Layer 5 of a small transformer language model trained on English Wikipedia (8 layers, counted from 0, width 96).
A neuron's activation on a vector x is SiLU(gate . x) times (in . x), where the dot is the dot product.

Input weights of the MLP neurons that the questions are about. A number n stands for n times 0.0011.
n21 gate: 50 102 124 50 59 -67 57 -22 -147 4 -227 -7 -45 -245 96 -43 -15 184 76 169 69 -37 78 4 151 126 -154 121 87 -108 -79 34 -97 -38 -76 337 -73 -4 164 -92 151 -273 -78 -52 167 22 -219 230 -162 75 309 37 -111 -57 -69 -38 81 46 23 193 -151 -198 42 105 100 -297 -161 26 15 -164 79 -113 48 27 26 37 -116 -28 -169 -115 153 114 -167 83 109 -174 15 62 -206 -171 103 -150 0 26 176 -4
n31 gate: -11 -108 41 74 -10 10 274 -128 62 -31 -96 54 140 -229 99 -167 165 51 -95 -11 37 -72 21 -114 39 65 55 45 55 -123 -180 76 -192 -66 60 56 -74 -88 42 25 -128 -80 221 158 -73 -40 -45 -70 4 241 -309 0 -278 -125 158 155 -190 -81 75 137 69 42 181 80 65 84 -21 -76 55 -68 -72 107 157 -237 -24 17 -65 -15 131 207 -27 181 126 -31 155 -123 140 11 38 -42 -46 -176 24 142 -3 27
n54 gate: 12 -234 -85 40 188 -150 -152 -151 252 16 -15 -8 -211 163 104 92 110 -53 87 67 147 -27 40 -105 -304 130 82 102 35 -96 218 8 46 -63 8 87 238 -57 241 -63 176 0 -44 -58 8 -117 -191 -162 -98 -85 -243 27 209 -191 -355 99 -48 60 100 -161 -117 185 -20 -139 -15 94 0 12 136 -246 155 -66 92 -172 -105 77 143 205 64 65 85 137 16 109 -43 -23 -31 -274 54 -39 -99 -70 -78 -4 -190 15
n55 gate: 123 -162 -77 52 134 -7 -26 -168 40 -30 -29 220 -11 -185 -34 207 201 -54 15 -52 107 54 170 18 68 29 -106 -214 -44 163 26 -62 -33 -144 -89 52 -75 -40 -45 112 125 -429 215 73 15 -117 155 -78 46 131 192 40 -19 158 -4 22 138 -97 -181 83 29 196 -96 170 79 22 164 306 -26 -11 113 103 -4 85 -26 -155 73 -36 -60 -42 243 -166 118 95 58 -29 80 86 -186 -37 190 -169 114 -140 -11 0
n88 gate: -102 -22 107 61 -4 81 63 98 285 -157 -202 182 95 -86 -84 187 90 -244 -229 -4 219 169 -50 133 -191 33 -67 146 163 -11 56 85 -81 280 -19 60 -148 -109 283 19 50 56 -53 375 49 151 78 49 -39 -48 -91 -247 -64 130 -102 53 -8 -239 103 103 -19 -236 -93 150 -69 -11 63 52 -30 -62 -59 -100 7 -4 74 -18 33 172 140 -4 -18 -49 164 -97 7 -84 48 4 -48 15 34 -104 205 -63 -67 140
n99 gate: 100 -61 15 182 19 68 -243 185 -57 -50 -8 112 123 12 39 152 77 285 -196 -19 -70 -82 23 -68 0 208 -144 23 38 161 -76 76 8 -183 54 -39 -263 -142 -100 -23 -141 187 -180 23 107 -33 -38 85 -143 -75 -163 30 73 34 31 -58 73 0 8 161 311 -111 141 106 -160 -35 223 -26 -72 64 -49 -27 -281 46 -49 90 75 49 -4 251 199 -149 57 -91 -128 168 -124 23 23 207 223 299 -84 -198 11 -92
n106 gate: -20 106 -39 -40 35 199 -142 119 196 190 -93 343 147 29 32 -57 179 -61 44 132 -23 101 65 -137 -32 -89 -78 59 -126 -4 264 0 191 -111 24 100 -140 127 16 8 178 143 -53 393 -67 118 185 4 -78 -94 -12 23 36 103 -32 -76 52 201 -48 -50 224 242 40 167 135 -147 -35 -59 -43 -31 121 35 -155 111 -59 -128 -63 -38 -44 0 82 166 24 -307 -31 132 175 -56 -27 302 96 8 -98 130 -180 285
n122 gate: -40 -97 -122 -112 225 -222 -114 154 9 22 -35 116 -407 -101 203 -135 -67 69 -231 152 -128 74 226 18 -81 86 114 -88 237 35 9 -66 70 -111 -120 -188 90 220 13 304 -90 -4 -23 -100 49 21 53 9 -74 -219 -68 -284 143 256 89 13 130 108 -68 187 -31 18 75 -85 103 76 -96 -170 347 39 -79 -114 -186 -49 101 242 61 -255 -58 -235 -22 66 40 57 -131 13 -152 -130 136 -377 -214 228 -128 -128 -201 -98
n134 gate: 0 80 -164 155 -214 278 221 39 44 36 -91 67 -28 -252 -267 -12 -195 83 49 -45 120 214 -215 64 -182 -79 -220 -73 116 -111 -96 72 72 226 -81 29 29 -51 -114 29 -153 234 58 179 68 89 16 155 -92 88 -234 67 -158 165 -28 -57 204 152 -181 198 -193 202 -40 -143 -232 166 56 -96 -44 -12 100 60 -36 202 -88 205 12 -73 -168 -46 99 12 28 -80 135 -12 -24 274 -28 61 -159 -36 217 157 92 12
n185 gate: 77 -253 23 -100 78 206 -11 4 -30 83 -131 70 -149 -154 -27 0 73 79 27 -88 161 -19 -218 -8 -245 133 102 -273 -87 -75 72 -79 183 30 99 -8 73 41 364 138 -66 -72 -97 153 -345 102 148 161 51 23 -178 -67 -88 -76 11 -188 261 -170 54 -60 223 -53 42 58 -70 103 -98 -169 -68 134 -131 -15 -30 -8 -140 56 45 118 73 -20 -63 247 27 -38 15 -134 -15 0 -113 152 -57 15 -268 15 -135 164
n206 gate: -207 311 -27 -56 89 101 -32 92 4 -162 -101 66 -240 173 60 -162 147 -147 -24 128 -107 62 -41 -149 -142 -112 -247 186 -279 93 -134 -4 35 55 -84 64 88 -85 -68 -28 -121 111 93 66 -194 -69 130 -136 -99 262 24 -19 167 -4 -24 -136 88 104 380 0 94 -103 -47 -4 -131 -8 145 184 126 -4 -148 -75 -155 -174 150 -151 223 13 8 -227 -117 -79 166 -47 -207 116 -132 92 51 -203 72 47 -134 -95 -94 -57
n210 gate: -35 -58 -8 126 168 19 -124 -102 -73 -8 -4 141 31 163 36 251 -12 93 -114 -87 -243 -57 -148 -66 -147 -27 43 -132 -19 -153 8 -363 31 94 -55 150 -221 106 16 -114 -191 8 303 23 -167 -124 47 -35 77 39 -119 -87 43 -105 -55 -153 134 -55 64 23 -35 82 276 134 30 -106 -162 35 62 27 -150 35 -4 62 190 -46 -158 137 28 -244 -84 152 296 -85 -108 -366 -50 43 181 -160 134 -178 93 -12 154 -4
n217 gate: -42 -88 -42 -151 -86 249 -137 148 -137 -96 11 71 75 -140 -19 16 274 28 127 -101 92 -94 114 61 20 -101 23 -103 15 143 -72 296 -8 -353 -27 12 -116 64 -31 120 -165 100 78 19 54 118 -76 221 -259 -27 -125 -157 -100 210 104 77 -47 -82 -317 132 -133 -123 61 117 -26 0 49 367 -80 0 -53 8 -53 -34 88 19 15 49 -249 -28 181 77 -77 133 -102 -71 19 190 136 -142 -85 -15 255 -8 95 -22
n228 gate: 164 -194 97 -40 4 64 68 59 57 116 92 -81 103 15 22 166 66 -64 87 70 35 153 19 222 55 67 -68 -43 -79 -128 -166 -57 68 308 182 -91 -18 131 -161 -91 -181 -54 155 57 29 157 -72 -69 244 -29 -111 25 -193 54 -120 99 -11 -99 -52 -50 50 199 -33 -21 -49 -283 -157 -32 -75 -110 -164 190 96 213 -159 -64 261 73 136 -121 -217 199 62 -32 136 103 89 -161 -61 -80 91 -100 97 -79 -61 -35
n239 gate: -22 163 151 136 80 216 145 148 166 -97 -110 29 117 245 68 167 -101 -50 262 105 86 132 -274 122 -179 62 -18 -78 -107 -110 41 11 -66 -119 -22 -418 0 -80 -98 -105 -255 -101 80 22 30 -32 -74 45 74 -125 -49 -235 -127 -93 45 53 34 -11 -274 -80 204 127 7 -200 76 -127 -22 66 96 -15 -140 -59 88 41 89 149 158 4 49 -155 -22 0 19 33 217 -15 161 0 -66 146 -101 81 -11 -130 -59 7
n245 gate: 11 -14 -157 -11 -166 75 -122 -220 39 -177 295 187 64 -203 73 -166 182 -131 98 146 66 -11 -141 -75 -70 18 54 195 122 -234 4 165 11 -267 91 62 132 -39 -47 55 -66 -224 85 -178 180 -73 36 18 -128 -111 99 190 -204 -7 98 -87 132 -231 -88 131 -108 47 -7 31 204 131 57 -11 -211 -32 68 82 110 -32 108 -49 50 -69 -88 0 -4 87 65 -126 114 -57 50 48 21 65 193 -64 83 122 111 -21
n21 in: 23 276 -195 98 8 -338 -77 -52 -161 -123 -53 15 -79 -93 16 12 -58 -12 -105 -8 148 38 16 -126 63 -56 -92 19 -27 -30 -42 203 -8 15 -12 90 27 282 0 23 -118 -89 -75 -274 104 -194 115 51 -209 149 126 135 -132 -154 -35 -105 -59 55 189 87 -150 8 158 70 -184 256 -57 80 -115 148 15 -111 8 42 -227 -113 15 -206 -106 298 -133 12 -35 146 -84 106 -379 -63 115 167 -54 -130 -108 12 15 -59
n31 in: -249 -306 143 58 60 30 26 -51 117 140 191 19 -108 -127 4 -12 -115 -307 8 58 311 243 -27 23 -124 122 -219 148 45 56 95 147 105 -99 23 -65 -227 41 -265 27 -101 -30 202 -37 114 81 87 -81 158 -4 97 33 23 -186 -46 142 177 154 124 -198 64 -46 19 -29 170 -57 4 161 234 224 38 -42 112 46 -140 30 -124 -65 131 -24 30 49 8 178 -19 -60 -198 216 -94 8 11 -147 -87 -57 -8 0
n54 in: -82 269 80 187 -170 15 96 21 59 140 189 72 109 42 68 -49 -335 100 171 157 181 -25 8 -7 329 -112 -40 152 165 -120 133 18 15 274 -104 -60 -37 -47 56 -191 95 82 0 22 -137 93 -100 -138 27 -44 158 -133 -71 89 -209 127 -41 -4 -38 33 63 189 -22 167 97 -160 -80 -190 117 -290 -84 -18 -22 -129 -63 159 84 -158 8 100 -76 -107 -44 88 -55 -65 -11 68 22 -26 19 103 59 -99 -238 -99
n55 in: -107 -77 40 67 173 22 22 -82 62 -110 162 -57 -7 218 4 229 -26 -91 207 182 0 87 38 69 109 147 44 176 128 76 -51 -248 -105 40 118 -74 -152 -7 19 -45 26 -77 188 112 -106 -25 -44 237 53 -138 -165 93 18 84 7 15 0 82 34 -123 11 221 22 -77 -18 210 36 -112 193 -50 -217 36 -54 -66 157 82 -138 90 328 -76 -126 279 -29 7 -123 -72 43 -82 327 81 -259 131 -99 37 4 63
n88 in: 140 -8 -4 4 125 -4 -4 4 -31 4 -27 49 -91 -153 71 20 -39 148 86 27 -123 68 56 4 158 11 -115 244 350 -114 200 15 69 101 74 98 -35 -283 27 153 -131 12 -139 252 -101 -123 19 -243 -36 11 -43 38 12 58 121 293 27 -232 -115 182 127 -151 -39 -115 49 -105 -31 -130 158 -11 -19 146 11 232 -42 49 -69 252 -67 36 -186 105 124 54 73 27 -110 -240 54 -346 121 242 -158 -66 -146 -119
n99 in: -23 -82 -238 -149 -148 259 64 218 190 -71 -30 59 -133 -51 19 108 148 31 -49 -95 -4 -359 201 142 -212 -216 -86 -41 108 4 41 -37 -7 -301 11 -95 19 -66 -15 -80 -42 -106 -81 -11 75 131 60 -69 -8 -67 88 73 -11 15 231 87 -126 130 85 100 -56 -117 0 40 -62 397 138 59 142 192 -67 120 -66 94 23 132 -60 181 73 -20 -22 -26 41 -30 279 4 -181 11 -238 125 8 41 11 -37 164 29
n106 in: -77 -108 -36 -28 87 20 -140 -112 8 116 -122 -39 -122 -113 110 -61 113 129 -12 -118 -69 -43 58 -131 -107 35 -259 -217 -92 -323 132 -76 -111 -16 189 69 292 117 -283 -8 -107 -213 66 107 -24 70 -120 81 -125 143 -74 219 20 -56 65 -142 53 -4 66 -87 28 -52 180 115 86 -97 198 -24 155 -67 -48 0 90 -60 152 161 -254 150 -228 -134 -24 -76 -32 -88 143 -306 -75 265 60 89 -146 8 -24 200 -369 96
n122 in: 79 61 -39 141 273 4 -217 -4 -99 61 26 -68 -38 250 27 -125 -211 -95 -254 -13 151 77 -143 -346 -94 170 -13 -39 39 -137 -221 -48 -99 83 131 -31 -40 -51 149 71 -143 70 -160 64 318 -134 -4 -35 -41 151 62 -127 -347 313 -13 -233 -40 9 -4 150 -78 -218 131 175 34 184 -220 -65 480 -150 -34 -65 -4 -218 304 111 -120 -74 9 -23 -133 74 44 61 112 -68 -9 -128 65 -96 -97 69 -39 39 -108 -234
n134 in: 8 163 -33 324 -301 0 50 69 275 -13 -141 189 -70 31 -4 -21 -106 100 -76 213 12 -12 142 125 168 -160 242 17 25 41 13 -217 33 29 127 -234 60 90 -399 60 -103 93 108 -50 235 61 42 111 122 21 47 -274 119 176 59 -216 -200 85 -86 -136 -71 -152 -155 133 -57 207 254 83 50 58 -29 142 -103 -168 214 -62 71 -198 -226 -18 -182 -101 72 -38 158 16 37 107 92 169 -76 -71 121 75 100 242
n185 in: 107 165 -164 -8 -31 -292 -90 -57 -102 28 179 4 -337 -115 52 -20 60 270 -64 80 -53 124 -53 -114 -137 131 122 -174 -94 58 -130 86 249 28 -75 88 -8 50 239 48 -53 135 -198 -19 -122 -42 205 -339 25 94 -48 -169 44 217 183 -16 -176 92 169 54 106 79 63 42 12 -4 47 -51 -220 85 0 -169 -46 36 -35 -131 -27 -177 -120 185 -120 134 -115 -208 -195 143 190 8 59 -171 -16 -51 -4 150 -90 -232
n206 in: -234 114 -109 72 12 -206 126 -72 35 -299 -132 192 -154 16 -289 -48 119 159 -36 16 72 43 -28 -129 105 -96 12 83 -117 104 133 82 66 -99 -416 -32 60 -88 -40 128 60 -209 60 -66 43 -15 82 135 4 -19 88 46 -36 -106 -75 155 -203 100 -68 -147 0 -75 63 132 8 -146 121 -117 160 189 -210 39 -31 94 -39 -19 -288 -101 -156 -37 -39 -138 16 -286 70 297 209 -84 179 16 95 125 59 126 -156 -91
n210 in: 153 -72 -38 123 45 -4 -19 4 -222 8 93 207 89 4 62 50 -107 185 355 -142 -131 -34 -47 45 148 26 -75 -129 204 -127 -151 -121 -49 27 8 12 12 70 218 131 -85 49 206 -191 87 212 -113 -23 138 -45 -124 -30 4 -27 107 -80 81 -39 -112 -15 0 -84 -38 4 181 84 -30 30 -139 302 157 271 -67 -76 57 11 -270 -142 42 -99 -60 42 -114 -249 116 327 -4 -4 -105 -65 -287 124 94 -38 -86 11
n217 in: 59 -40 238 -70 -96 11 69 78 -72 -73 208 21 -39 -103 -178 220 29 249 -15 -11 -70 136 60 -286 48 114 -61 215 -76 14 -25 101 18 -117 -84 350 -63 -100 63 92 145 161 67 172 0 214 15 44 -45 86 -67 -149 110 18 -11 162 -85 67 -164 122 -138 -164 -22 119 11 -73 -32 -101 -119 -29 101 159 254 98 62 -71 104 164 44 19 -36 160 15 -101 -115 136 147 -30 101 -84 301 -40 -109 -105 -90 123
n228 in: 15 145 -155 -104 43 180 87 166 22 -204 147 -4 -39 -133 149 0 15 60 -132 11 39 93 -26 257 123 -125 -51 -15 -232 165 -25 -94 -173 55 -33 92 104 -64 55 26 265 37 90 -14 -22 -162 -142 -111 114 -94 63 178 37 -66 -22 -103 -148 85 -93 -32 -153 55 -44 -66 -61 -121 -61 -227 -174 -14 123 -11 104 -190 -51 150 108 187 85 -126 -118 -175 -259 -145 -123 -179 147 52 -184 -169 217 36 25 7 105 -168
n239 in: -22 11 -177 -106 -128 -51 -93 -25 96 -93 69 -116 208 62 53 34 15 127 52 -11 4 11 46 -155 -53 116 18 93 7 124 155 -77 -176 15 90 -180 -90 -22 165 -23 312 -168 -53 77 134 151 -78 -60 -50 -81 -61 83 -131 89 -135 128 53 26 99 15 -74 -101 216 -50 -40 -64 235 73 317 -124 37 -92 -117 -7 200 58 -33 87 -49 -225 102 -208 37 26 279 164 -212 268 -44 119 -326 -96 26 -30 33 -150
n245 in: -81 -22 180 63 -118 133 -29 -49 119 -98 -57 -57 171 159 107 -156 143 -139 -95 309 252 -239 101 -51 86 131 -54 226 36 121 -94 79 -54 -22 -157 0 177 121 -66 -140 104 84 -48 -111 -62 -42 -11 -110 30 68 -48 -53 -315 44 -154 -48 -26 122 123 50 91 -175 146 -38 96 -70 -148 147 -155 -86 57 -51 -153 -124 -207 -60 76 -342 -163 212 -107 120 -11 98 -32 -107 39 122 108 -11 -7 18 -40 25 25 59

Each question shows a token from some text and the vector x that enters the MLP there. A number n stands for n times 0.0078.

"im": 265 53 -112 46 -229 -192 163 276 -32 28 -54 -26 43 -4 6 -172 -39 62 32 -183 -15 -39 -42 -107 -147 -56 -79 -26 67 81 204 -285 -106 34 -64 28 -34 168 156 -155 -8 157 -93 -46 -2 -52 -51 -246 -285 183 -22 -31 -63 -45 29 57 -29 23 -2 -105 -97 74 35 131 163 -70 62 9 -125 16 70 -111 182 9 -157 -96 -68 172 131 100 230 -6 107 84 38 -81 62 -11 172 -81 93 -169 -110 7 -105 50
Which neuron fires most, and how strongly? n54, at about 1

"am": 179 33 -123 -153 -51 -211 35 90 -69 112 4 -199 52 151 36 -122 -17 -177 21 -40 47 -105 64 -113 56 151 -78 254 -46 29 99 61 -27 -2 26 -80 -34 -15 -119 300 -28 43 -130 99 -241 60 -203 -37 -160 -88 -164 -50 -154 53 -93 199 -84 202 -31 -177 101 -260 -38 -8 80 -116 4 68 32 30 -40 -141 -66 71 -37 -18 -254 176 -75 -87 -53 40 -122 31 79 48 -75 93 85 13 -98 31 -301 -104 -98 -121
Which of these neurons fires most? n122

"==": -51 -104 -10 38 147 193 10 -119 222 -114 106 -103 24 24 -28 210 7 116 80 21 -42 62 -57 -79 19 126 -193 10 -11 103 -126 -172 129 39 -111 -133 170 -5 39 -86 -60 140 41 -87 -39 -32 -223 -269 -24 32 -55 182 -196 18 72 22 151 -39 -28 -36 119 -187 -362 5 224 -80 18 83 57 94 244 -172 -8 -31 6 39 273 50 100 -44 -137 -38 21 -136 -138 -38 -114 -6 -93 -26 -55 55 76 30 112 159
Which of these neurons fires most? n228

" re": -143 104 8 98 12 -79 -102 -248 214 -15 202 -48 -37 14 22 -71 -49 23 -68 -134 -48 -97 75 -261 164 34 -55 -187 100 78 -140 -218 135 51 -44 -36 -81 -16 80 -69 -128 -79 -161 -124 39 -82 -46 -154 -113 101 -42 159 -132 -182 143 139 8 -152 -53 -41 -5 56 -35 137 -96 -108 -155 269 22 173 -26 -37 8 123 82 -77 250 47 58 72 151 -47 -114 -113 -26 25 -7 -148 216 -3 73 -13 123 262 -2 78
Which of these neurons fires most? n134

"ment": -36 68 153 -31 40 -237 -127 264 108 -185 57 -6 28 -161 228 -19 63 -97 170 -265 -202 101 -226 -179 51 -12 66 35 32 24 29 -170 63 -63 29 -16 121 103 121 213 -54 -122 -78 -28 74 -16 -79 -119 -106 84 80 72 -54 56 143 135 -77 -68 -125 -156 -42 -180 135 -105 -10 -42 -32 231 51 221 218 46 -10 -222 -20 -123 -37 60 -27 109 13 -134 -4 -63 -26 -26 40 54 101 35 135 -50 144 -5 -32 -140
The two highest activations, in order: n217, n54

"l": -201 152 69 -45 -174 -91 -106 -57 44 -107 9 -13 160 76 271 71 4 -268 17 126 144 -180 30 -80 67 -30 -107 14 159 79 -100 -127 75 0 31 -52 156 15 110 -120 -21 -86 -44 27 -181 163 -110 -208 -101 -99 -67 137 4 9 36 73 35 80 -19 -3 -120 76 -270 -11 -166 -212 -80 -2 91 66 172 -118 310 237 -4 21 -102 -147 266 265 61 -53 -22 -47 52 26 51 79 -31 4 -24 28 70 -68 91 77
Which of these neurons fires most? n54

" to": 28 87 21 -4 142 -196 -84 -170 147 68 183 62 123 -92 25 -17 33 -138 -11 132 -91 -85 102 -210 226 68 20 46 10 55 17 -90 -127 -3 -129 -186 -119 1 73 -57 -87 -309 -66 -268 -8 32 -31 -63 -77 -201 -20 15 -129 10 150 334 64 26 -102 -88 46 62 -70 33 -121 39 -79 -103 22 136 37 132 -149 -39 -82 -99 101 196 35 92 117 -71 49 -221 -260 -38 86 34 56 122 -33 -84 237 -51 62 139
Which of these neurons fires most? n55

" l": -335 17 3 -66 -212 -80 -12 -183 23 -124 -7 -14 159 129 148 -8 -4 -237 27 14 1 -122 180 -86 94 -38 102 -142 64 107 26 -220 52 -108 -27 22 22 20 -57 -91 -147 -31 -270 -276 -10 4 -100 -158 -41 -246 80 -13 263 -21 104 -45 51 78 12 -219 -118 -8 -227 52 -144 -13 -67 -38 -43 192 75 -211 143 -5 -57 -5 1 -135 120 118 36 -106 -43 -119 36 85 102 68 -12 -5 -116 -84 5 -57 109 34
The three highest activations, in order: n88, n217, n106

" C": 132 134 -18 -351 -83 30 -127 -148 -49 200 96 -144 16 230 -19 -103 -6 -264 -114 -22 -90 -46 138 -30 206 89 78 -62 -63 35 14 -276 117 -22 35 0 5 127 67 -167 24 -80 -133 -112 67 -41 11 -61 -163 -10 16 98 88 -5 27 -96 160 42 -158 -173 45 -21 14 -114 -84 -19 88 -76 -9 104 -60 -39 -84 -136 205 -127 93 6 -55 36 43 -303 -138 -145 157 70 20 -27 -13 -43 -26 -73 4 30 -227 111
Which of these neurons fires most? n106

"on": -41 99 -97 221 54 132 111 -176 41 -73 1 75 -68 195 79 -78 11 -28 -58 -172 58 -137 127 -5 302 -18 11 -97 228 -22 22 -51 86 181 21 -43 -95 22 -89 71 -46 232 -57 -27 -14 -121 -33 -184 -88 -46 82 -73 27 153 -144 275 19 114 12 46 -19 -41 -31 -67 -29 -23 -40 -25 -72 47 -64 -44 -222 228 196 28 -254 172 272 -86 89 88 117 -49 -95 108 -118 74 44 114 -75 -63 96 -23 148 149
Which of these neurons fires most? n210

"n": 89 83 -72 -15 126 -179 -3 309 -33 -53 -12 148 -37 -69 145 37 -54 -10 24 -170 -156 -24 -137 -211 221 -79 -9 50 119 68 163 -129 34 -49 51 73 321 119 48 -18 12 -31 -186 -30 -88 -28 -174 -108 71 14 287 85 -40 -178 142 101 19 115 -156 -131 173 -148 137 33 -145 31 -35 202 95 71 56 -16 99 -59 -94 -18 -108 187 2 195 -104 -110 95 26 75 58 -28 235 -23 105 -36 -78 -88 -56 -38 -4
Which neuron fires most, and how strongly? n21, at about 0.59

"en": -76 46 -17 -36 -154 43 -188 -99 16 -26 -165 27 -22 138 25 -53 0 60 167 137 274 47 -81 -95 -69 -6 -165 -45 28 -37 -37 -106 34 56 -14 -62 -5 137 -13 -34 -247 -13 -103 30 9 -52 -57 -247 -113 -174 -30 127 -139 -147 83 100 147 -33 -153 -135 128 -114 -22 146 49 -202 147 -53 -92 -87 17 87 -180 98 155 269 -218 41 -145 28 -139 -146 130 -157 131 224 -9 124 4 119 -135 -94 -120 159 -13 86
The three highest activations, in order: n106, n239, n134

"i": 58 26 118 -45 90 -218 -271 -26 -15 -71 -129 50 -29 200 55 45 74 -248 -183 -106 122 -227 45 -136 207 86 -130 69 12 310 95 2 20 -113 -44 -35 -266 99 59 -92 -45 33 318 -92 251 79 11 76 -27 -26 26 26 -224 -114 114 94 189 86 -63 -45 50 -11 76 -52 39 -40 108 133 -111 -186 -34 -54 -16 37 0 -29 -71 267 75 29 -12 -49 -6 -33 36 16 17 126 70 -105 -43 -190 75 39 -15 132
Which neuron fires most, and how strongly? n55, at about 1.7

"20": -166 102 -22 -41 24 -118 47 29 48 -49 -40 -51 -195 69 21 -216 -108 -156 88 -17 -16 -89 170 -94 225 -21 37 -200 89 -28 105 -299 -36 116 -26 4 -130 125 150 75 49 43 27 -289 18 75 -136 -251 -47 69 -192 59 -39 84 58 -25 -25 220 -58 -6 -143 -110 218 -175 -95 -68 -29 -87 -62 90 136 58 -25 100 151 -4 13 98 232 -3 -182 36 77 64 -19 -42 -211 -28 19 -58 14 -157 79 207 27 119
The two highest activations, in order: n210, n122

"d": -154 183 21 15 67 -111 -79 164 125 -152 64 105 16 -241 147 46 124 -14 69 -175 -164 141 -119 -126 190 -49 35 -118 235 110 -2 -124 37 -55 -127 -41 140 150 63 103 -91 -14 1 -122 54 -150 -213 -137 -136 23 108 203 -76 -106 54 152 -48 -42 -4 -175 143 -155 -1 23 -14 -27 -108 270 127 -95 154 -74 -27 6 24 35 -7 125 -58 113 -33 -12 57 -179 -24 48 -8 117 172 -134 18 -167 121 -13 -136 54
The three highest activations, in order: n206, n21, n210

" p": -92 -20 61 -263 -90 -120 -34 -190 106 -17 30 -19 221 282 46 -240 83 -126 -102 -71 -21 -51 52 -270 69 -9 41 95 110 -79 35 -268 56 -46 82 14 -67 224 66 -193 82 -73 -56 -136 40 -7 48 -75 -187 2 10 120 71 109 119 -1 51 -110 -32 -142 18 -228 -112 41 -48 -97 109 23 -196 -10 83 -79 93 -92 66 17 11 -68 120 291 -13 68 76 92 216 139 -122 -9 110 105 42 30 49 73 -29 175
The two highest activations, in order: n245, n228

" in": -67 102 170 114 -2 -42 6 -261 228 22 -14 -9 222 -95 32 -94 -146 -315 50 -70 -84 -81 94 -261 76 36 -70 4 100 -36 -38 -124 78 -80 -62 -26 76 -38 -126 -169 -70 30 -173 -119 -61 -7 -49 -302 12 -96 -112 136 -196 -10 155 151 -1 67 -42 19 -24 13 -121 -14 -27 -30 -241 0 -7 68 2 -10 -75 -21 46 34 48 116 297 -112 -107 20 75 -342 -211 199 130 -29 77 26 -7 40 118 72 5 -55
Which of these neurons fires most? n245

" s": -197 -26 -17 -249 -66 -121 -168 -97 -54 149 -112 -119 131 278 139 -71 -99 104 20 -89 -41 -141 -35 -122 155 -86 -86 6 111 68 -110 -56 -8 5 197 -229 -77 119 27 -88 23 25 141 -68 -21 -70 61 -70 44 1 4 118 -74 -96 311 -145 -24 156 43 -118 23 -100 16 25 -138 -134 -156 111 -412 26 26 127 -127 1 -53 93 94 83 69 171 -16 -84 14 43 22 62 -179 -97 -16 -119 -50 -16 87 84 -110 75
Which of these neurons fires most? n217

"p": -63 145 -18 -126 -200 -358 -38 174 -21 158 35 -8 79 -36 13 -99 30 -186 -15 -345 77 -69 3 53 31 -145 14 30 3 27 -74 17 23 -34 20 -65 111 66 -40 160 -219 -78 62 25 -54 108 21 213 -106 6 -68 -21 -177 152 91 124 139 -98 -53 -92 80 -385 18 -31 -21 8 -55 43 -73 384 14 -58 185 40 137 -32 -32 168 18 156 -63 43 -141 -19 84 79 -25 83 8 75 79 60 -139 -118 -60 15
Which neuron fires most, and how strongly? n217, at about 1.2

" L": -218 -22 -122 -317 -70 12 -98 -115 -42 79 122 76 -23 385 27 37 10 -229 -98 -216 54 -130 120 -6 1 99 1 -47 -39 2 12 -166 49 -54 15 -96 13 149 129 -49 11 -110 -236 -231 -58 -29 -122 -169 -216 -69 34 -13 121 43 -55 63 44 -79 -109 -97 49 2 -174 -28 -182 46 55 -38 52 31 115 -161 -79 4 -36 -52 39 -127 47 120 10 -268 -52 -97 79 18 45 -1 35 -123 -89 -91 -8 107 7 19
Which neuron fires most, and how strongly? n88, at about 0.61

" on": -220 -3 82 195 213 -176 -94 -84 125 -9 87 91 53 -161 62 41 -134 -153 79 -135 -151 -29 -6 -204 38 22 192 -14 105 -9 110 -217 -4 61 -208 -180 81 -47 -37 -199 -51 -38 -215 -145 -189 -93 -102 -137 -166 -87 -79 127 -169 30 27 154 -49 -81 -62 -74 1 5 -69 6 -165 -43 -170 70 -137 62 148 -19 -66 98 -82 52 0 -55 284 -73 -104 -41 79 -18 -260 135 75 19 119 88 70 3 156 116 94 67
Which of these neurons fires most? n54

" f": 49 17 26 -238 23 -161 -244 -165 -68 39 61 0 132 264 -70 -155 -179 -68 69 -206 -74 -64 -59 -181 154 -130 -16 -3 130 221 -150 -258 -104 69 12 -47 -22 196 167 -42 -81 3 -17 -41 67 -78 -83 69 14 -190 -17 7 51 -215 146 -35 267 109 101 -176 68 32 -160 34 -54 -57 -4 28 52 5 -40 37 -3 -70 -19 -119 74 -65 249 180 97 -49 111 -60 102 -16 7 3 147 108 -87 44 65 -6 -23 97
Which of these neurons fires most? n210

"ow": 126 292 105 -201 -90 -61 82 85 -121 257 -33 65 -135 70 -85 -197 -67 38 73 -20 -31 -82 -31 -308 -10 -10 -111 -11 56 85 -68 -107 -96 136 -230 -43 -65 -73 -81 47 67 16 96 1 -240 229 -104 -101 -52 -49 -183 -78 -48 -82 -8 77 -65 52 -96 -63 186 -206 35 65 -102 -120 -194 135 97 -7 -141 -111 57 27 -130 -154 -150 96 -51 276 104 162 86 -55 -57 19 2 22 149 16 45 -102 185 22 -68 110
Which of these neurons fires most? n206

" and": 27 161 77 -62 75 -127 -116 -35 163 103 86 -88 -67 -188 135 -12 95 -103 -24 58 -30 -102 -35 -204 196 111 -27 60 81 54 -104 -207 24 -15 -136 -284 -91 131 49 -136 32 -136 10 -81 57 75 -116 -26 -104 -103 -46 114 -126 -104 119 214 34 -70 -18 -165 68 150 -160 -35 8 -72 -63 96 216 95 74 -5 -73 -150 14 -151 17 162 156 94 -52 33 36 -205 -74 106 27 315 112 139 79 -28 331 19 136 51
Which of these neurons fires most? n31

" the": -38 93 116 -56 117 -33 -47 -105 -7 -226 151 -8 -31 -56 182 8 -98 -162 -27 46 78 -1 -174 -254 -47 -113 -70 -96 86 -82 -20 -338 -35 -16 -33 -211 -141 95 -3 -21 -27 45 -136 -92 -81 179 -27 -69 -173 -49 -50 213 -204 -18 171 112 -135 46 -144 -208 188 -83 -227 24 42 83 -33 107 -56 3 -2 -34 -123 -138 15 -88 74 34 -31 -51 -147 81 179 -20 -124 259 42 173 60 140 51 -24 158 6 108 53
The three highest activations, in order: n245, n239, n206

" a": -78 45 -9 5 -49 -126 0 -61 -5 -71 156 -41 35 9 156 52 -39 -243 -153 -77 -21 -139 -122 -101 82 -13 -71 25 203 143 -182 -212 70 36 47 -89 -222 -27 -229 -132 -156 -60 -195 -119 -141 31 105 -154 -86 -55 4 202 7 -71 164 0 -53 114 -167 -131 54 -116 22 201 -55 -10 101 176 -70 173 87 63 -64 -48 -172 98 190 -15 90 -149 -170 -49 47 -168 105 26 -136 65 18 215 -46 93 183 -112 -196 -6
Which neuron fires most, and how strongly? n99, at about 4